Layer 8 of a small transformer language model trained on English Wikipedia (18 layers, counted from 0, width 64). Numbers have three digits each and are written without spaces.
Take only the direct path to the model's output, skipping the later layers: a vector added to the residual stream pushes a token's score in proportion to its dot product with that token's output vector.

Output vectors of the tokens that the questions are about. A number n stands for (n - 500) times 0.0046.
"′": 287705464213869568718461521513718108273721543331436581372560549524479410435443554468720238632419552219197494525626471471661625587395595659311453448224623240472630348534548566710805737447547448
"ired": 382575541325563635667589465404658239318604351357756335331693635390664644422495667421296301511563290454742503566507519627540359390445500322396335597437357336495693663512692559594561339585574714
"ether": 331627487296519286535520311085532330402678441241615770465661799614731922320452584469507238548616589620327475037521507918658464691405544502460436701190488422409630445353454507614370521406811594
"ac": 512534470389440512429608454417481670160575585604473414585508568704508373418602572472392482441476603562546393622503647413478548547494347386468432510593393622575476597477502488538562398402513541
"onom": 392433573484976651484383425373579297188426546487633353396488411290467365259482580442774485546620595408420321357731707582548394664455538673281548843265454571712537523335436513649672610623464283
"iety": 353863547579840525630281179199337318493569692447487682258541483429707579365684698448510207629866427365169303397560572897463559450724540589079237852593492394466529599249419566654424433717363497
"ificant": 301813594415793680367110201392555438381649351257441288545351719457717634311578659353660437681807483417534344461632478488792475621330745768252384887260155214282417659185247582587622958778539486
"olic": 136593494487735482521401323436340411271793425304709406399512665456388583328303718625690363469452523357411264388836764623644449456478632541241321610659345526461702638216403522600687498536891562
"ober": 254644500486341594437423506301548278458757496305712256549524541512507502321601541581636488414370548339471280178429583907676393459593637409364605596474378532530802513366414510723247555666818623
"ilt": 513618548254443589621441711290613385285613320338647423503233882480527710330368608659494175605538493617504663527611657680675601473196578377289439502423413364400624679167508523598587497548644379
"\",": 286577499453520607295576534514549604641588506356671571531409540468321643471459714230383420389687664348230607463590553704484399604442546799432264653171420569351420344246506521571554664671725473
"ane": 474484548381721680512489396245675548193581520357444543427570519533408591310608508727526471588612528398570221783542592636621403484331348579524527656331476371415513594562494498483484400433463554
"areer": 618585442501600404424320559465300462420782160656647392397512394257623523218399748515602563409583192295191574148755295790523265581428650662393417836366272582785796544546369580618647646723470582
"cy": 351877350600513554579137476355440267271704343664703449354646547600381717402503633386626352441773652593184322563496558591470620449290398699269343669674659368781418391483363544529474586518292756

Output weights of attention head 0. The head adds the sum of these rows, row i times number i of z. A number n stands for (n - 500) times 0.0015.
o0: 489431439658667395599334363518447424681300218700612470303391436407790623319665580323621513479330706444537655478678693584378264531691590208717508438652247719779554490340455587480423320384588364
o1: 313603492603499336804448435308461477461419387387437425559404302635400370417351726409733521326740584273497559500668511751150327671424448664664548726698619535870264546388319434591688558463369507
o2: 530725406617671425660664365324345660558367694765669356558460277594520353396678554386568449377638573503615582460460672759367272423378306468459387356782401698473551472309598544402356410478600284
o3: 696276629440383300447457437605515685639315714473600499654527591562410492501427556428558463505620096621442275452801415497583575353473294649612327495530862414639346500451508574681591563393320278
o4: 565412564668608326561684434333433487531629809556435601471540555579490216605397247457615385407613488605628220452420663698535456290286296505443581387613359545557761650342645564474442520300478610
o5: 299471566636575229345471419422593519598637023467546681554419436557433491451578548499550519639522556555300616492580687612516505600548716490543460382595787220325495454405330090374499604549736702
o6: 524431612423509547358371431628469446564593669266435704496414328350679464743419577491496488550465448485246550495262392575512398473736383539599647867516328510728635476547547454522309460501579378
o7: 483704441471691704718572384636292506526532407428511504586681628668624408561455413460403496565403291472117673504663562692611494549450448580389537404574395468376606569334471583321504356322437406
o8: 555499543346434541538549647644363516770772502402627625230448456670624395717824366684262219388692254474508741403442502735474345638679442743462543352547365228503448391332682561524250547299340377
o9: 383509399329540451536551352698480496299385695341362482419410385649633347411706461446681464659543333639694506608527609341383309543514486584441442415525493504536517544665352665713657574323864209
o10: 423518618485465407488549438665419244547477540666535533273771765515298450641465432434531548425518784447578296494400540197395437391596521438590604382368450465718645514346567470491498762533320697
o11: 620586270233508632509521168431490465730431490350658346862389780431531606333309426766582488442677576542698622432494788559467485513755462293319625428141565484452438470490408546224572541633521370
o12: 605484593492538424391253398114421753288694549546350484355367562612646486553489446403591592323258673632406726252595511690609438713623674387562596650747388464445686399337415484212573581281673517
o13: 488779667366235436475732625536412365574601515505503379645512584658330772358689602178540403372318552655435411568691483630499684584286604433402588602565681318436702421353364304235486456321416692
o14: 699443514514586462544629499912588556275597565723629617371815520547395463515245867360245451356201550553241539507607519435310715312536501442467536445039492791519429495359445558521580758399251442
o15: 297523495526537580168459515479626463564371569210620472754665830515254451620541554611558694452611700500367465557624500264547199743534371586117609573436362495466706235644368551379415457643617415
o16: 451572571398405395439511735375377329358212617646581432265352706519640627517675400542402391583358336596535430552302384445546535446515697343816763534678581626521570565450447414335610677328418640
o17: 682684647619388466723409603350318663627327391443473463660472563766617200450460390683373264539623383539503366640378639637481295481379577696392340479575748450542394520397446797329436401618254563
o18: 557330555799469602472150540192432584579705443431579517709298348457157654284534632602458441420375520465435493569574504626469358314541651829488391457266495690790429520377450737497652474518632510
o19: 328378619585335456553346403280524354411537545310478628246726635548616532901285329626590288398771682593525380383398573443547441514522431590598622658416576673694306595347663421435286523706314586
o20: 560462427533566629380444762555615435565586344473419356454378444348467735457455550778486670489534402491692341515335431380530460511384495556508495697153165413540742594543716724514480422350514567
o21: 399397504751530339547696381542435377557532425484460539451675498405234432546331361567525657506791887621235393466536528634324416513679331558320615290566425354512840586518461509403505551537315678
o22: 514346509483705320664550464519594455585602479636529623545718496598266383402423438606370538670303379349382646483549354526313651415573511606391513158369914390246407341512575652564615744699376464
o23: 543605472418649767397405650321414486375808554577488446668401396564680544555173307451717280587440415635542455463549428425799603299438575410739438570384644390558372671448295347466438647703436287
o24: 643553582464413717368298431121548684433776587508298510267188746510667612521587141520504484377570733449302566522719541739501535550546484497396497272499399424549403530542569632346592527638414450
o25: 808616697486439467466666543475501408169583643289727744508449671493517407706736303581431544420322269233611291432241572428665653723404321649541444680319629391427543412490624426415376387555463580
o26: 245639325928547820547426795503354403489383517603311133512425473436652461259381691381511662395485764668364473341571574627479544416328413437292569399724648508341558472598566586595507353449502656
o27: 318620580470654246590441345569495616211448537255565637654668442521346490721614734570311549736592338698319187347343328485462600622640460481620553737806641509504516341409482459427410378382567387
o28: 814227503439751356695370599351470330165398402685469869579632491585234272540412481514656629575429500180510257770389567464565888829555445381426673227302534439461604510622241677177561727478458670
o29: 515563398449464547536333427681676605593703279452294239512548324440418727553615599630316681429212488383265644241439584396552493488442820686568541454385674523597478648440564344394498423701430682
o30: 737264103208311335688358506541439612423506362601670580388302478466777633489407475430573453444467403645780452461515430671451518537683294568230566404677690329541803480624463540678740340591131761
o31: 366808415576412666451490599421696367409449603306675569597419502178352769366466273412234721455646459342706670632585363430624506601072618252394428375775307752426639584434623330490395470693580780

Each question shows a token from some text and the vector z that the head gathered there. A number n stands for (n - 500) times 0.0066.

" as": 446555497592442534415483441537445564433503471397573655567489457398525560367593360619613543532404
Pushed down most: "ober"

" V": 645633629427568349494333359489486473457399496548464345471517577407401494464366603404495420223649
Which of these tokens does it push up most? "onom"

"in": 417607437533617562474434681541634214452265372623489633519727448669501215583556604489258413369285
Which of these tokens does it push up most? "iety"

" back": 436309283507398570517502340368638536439576771598488400484608547478484535389629423613647623311557
Which of these tokens does it push up most? "′"

" he": 657505533391497349566333391409407578657388391549517338481666728313183592597501539362315525405750
Pushed down most: "′"

",": 284486414446539434424462241374652565572547635835429418377591534736582439562617498540899441324632
Which of these tokens does it push up most? "′"

"ps": 510425352415401495352572539481608298495520841221604424358445522477635474484197645383490649485375
Which three tokens does it push up most, strongest first? "′", "areer", "cy"

"ers": 267788559817551277581438531517465467303562563514428700523689338393517457259500367747584318378497
Pushed down most: "ober"

"a": 571487442497453550452493486543471620503334456460504326295465466584540401525510520518586594644381
Pushed down most: "\","

"v": 271623446475574588512429487363605435184542656419459581477746401665586526344320523696320611230642
Which three tokens does it push up most, strongest first? "cy", "\",", "iety"

"-": 575529715444554343439462561551463449440491502427589563493359547463398487492507473401394436472637
Which three tokens does it push up most, strongest first? "ired", "ac", "ilt"

" on": 265343427621606557627668592535475500529548405767392486389490460608564352382650430843529403498474
Which of these tokens does it push up most? "ether"

"et": 464530295745432488514456576322653360300483447558614502654735550375426615499550353577567531615618
Pushed down most: "olic"

" pol": 564537716403569381397526415543389511524439288517596614599475589484277568581554622438359439349661
Which of these tokens does it push up most? "ober"

" P": 398408431722747463496516447263682322394634780357625474597688485602580503391486425607614499552517
Which of these tokens does it push up most? "cy"

"ner": 250507308481577673495417539468527464515475200758380465535537713656536366410644497564624560483613
Which of these tokens does it push up most? "ane"

"s": 320462457638487361525497562675342432520568208606612603416406603392445350485669463708549555609582
Which two tokens does it push up most, strongest first? "ane", "ired"

"1": 590514675500541304540568566613515465443484537570530476198401425492399356468522476562467330507572
Which of these tokens does it push up most? "ac"

"y": 228606467385450439615562285509425564548402575493496587470559440508653592410689505794835369399468
Which three tokens does it push up most, strongest first? "′", "ane", "onom"

" included": 620497486628347366527458579572399492385366387529461393574583593183280666548571416570426452443708
Which of these tokens does it push up most? "ificant"

" and": 550469390502460579439456282441658498338541801500393363474559472532553572327383446552534654229432
Which of these tokens does it push up most? "′"

" was": 402400423374359525576511454711397576550428566441328472508397612291440625400550486586470691404475
Which of these tokens does it push up most? "ificant"

" the": 435547377380364514738429459570358631391473439589558519383564589347300558290668385717533424529693
Pushed down most: "cy"

" ": 569622797620669284454541718458493485524422376624422677690516525504301515621269773341101433368431
Which of these tokens does it push up most? "iety"

" dif": 716676729519520501390615487626366556509455496476357553557386304415544380550383596421362472456496
Which of these tokens does it push up most? "iety"

"2": 500439539610457311516554674600548415320466597559480476297510411367431403520544404519405371481596
Which two tokens does it push up most, strongest first? "ired", "ac"

"i": 528717478449463487583574592512477341584336345577424697624649463631576386641673601673696525352521
Which two tokens does it push up most, strongest first? "iety", "cy"

"vent": 607511532441413545504557581494564543602608507557365494467452367583489411560423506489352580695585
Pushed down most: "ane"

"atch": 584407497386497583555548538623551513683521445707527448471567430529471407510495477615453519501561
Which three tokens does it push up most, strongest first? "ether", "ober", "olic"

" Car": 422195494462557588439498576375494366512506527516282365533482583466554410580696598380416697296544
Which of these tokens does it push up most? "\","

"ch": 432644418537353558544345536502561396351475354614486395538548494438425315440646471629417672454856
Which of these tokens does it push up most? "\","

"ed": 185307449525608385398345362538488504423516435572534448249483608559544510641664407557684447591517
Which two tokens does it push up most, strongest first? "ane", "′"

" for": 506556457747486451692629714572370419698570375511591487488570471210351534562570410716549382411536
Which three tokens does it push up most, strongest first? "ether", "iety", "ificant"

"ius": 284525408560709441489452515349619164339557688416699691503889360523512507520626410578499530329677
Which of these tokens does it push up most? "cy"

" C": 475266546460574556439508600383457374521523465534273372468460598460498395555677595377365687308535
Which three tokens does it push up most, strongest first? "\",", "ober", "ired"

"on": 118580315630462588596349566348495450100434418583467551705703635556529495350715392683576537548732
Which of these tokens does it push up most? "ane"

"om": 607419461669582648408499514475571497626631377818450584567405476665569241536563423567354464764580
Which three tokens does it push up most, strongest first? "ether", "olic", "ober"

" reached": 380454464436436540629472498771441511498430476417374502423425507341469569354543459643458614370459
Which of these tokens does it push up most? "ificant"

"ar": 369797512275597502395503312438560349482576607533553409298613365794451290525527735637576405428708
Which two tokens does it push up most, strongest first? "cy", "olic"

" s": 738631754418475555296630463830429617541403391533459534598326345402525346466306619499286437449506
Which of these tokens does it push up most? "olic"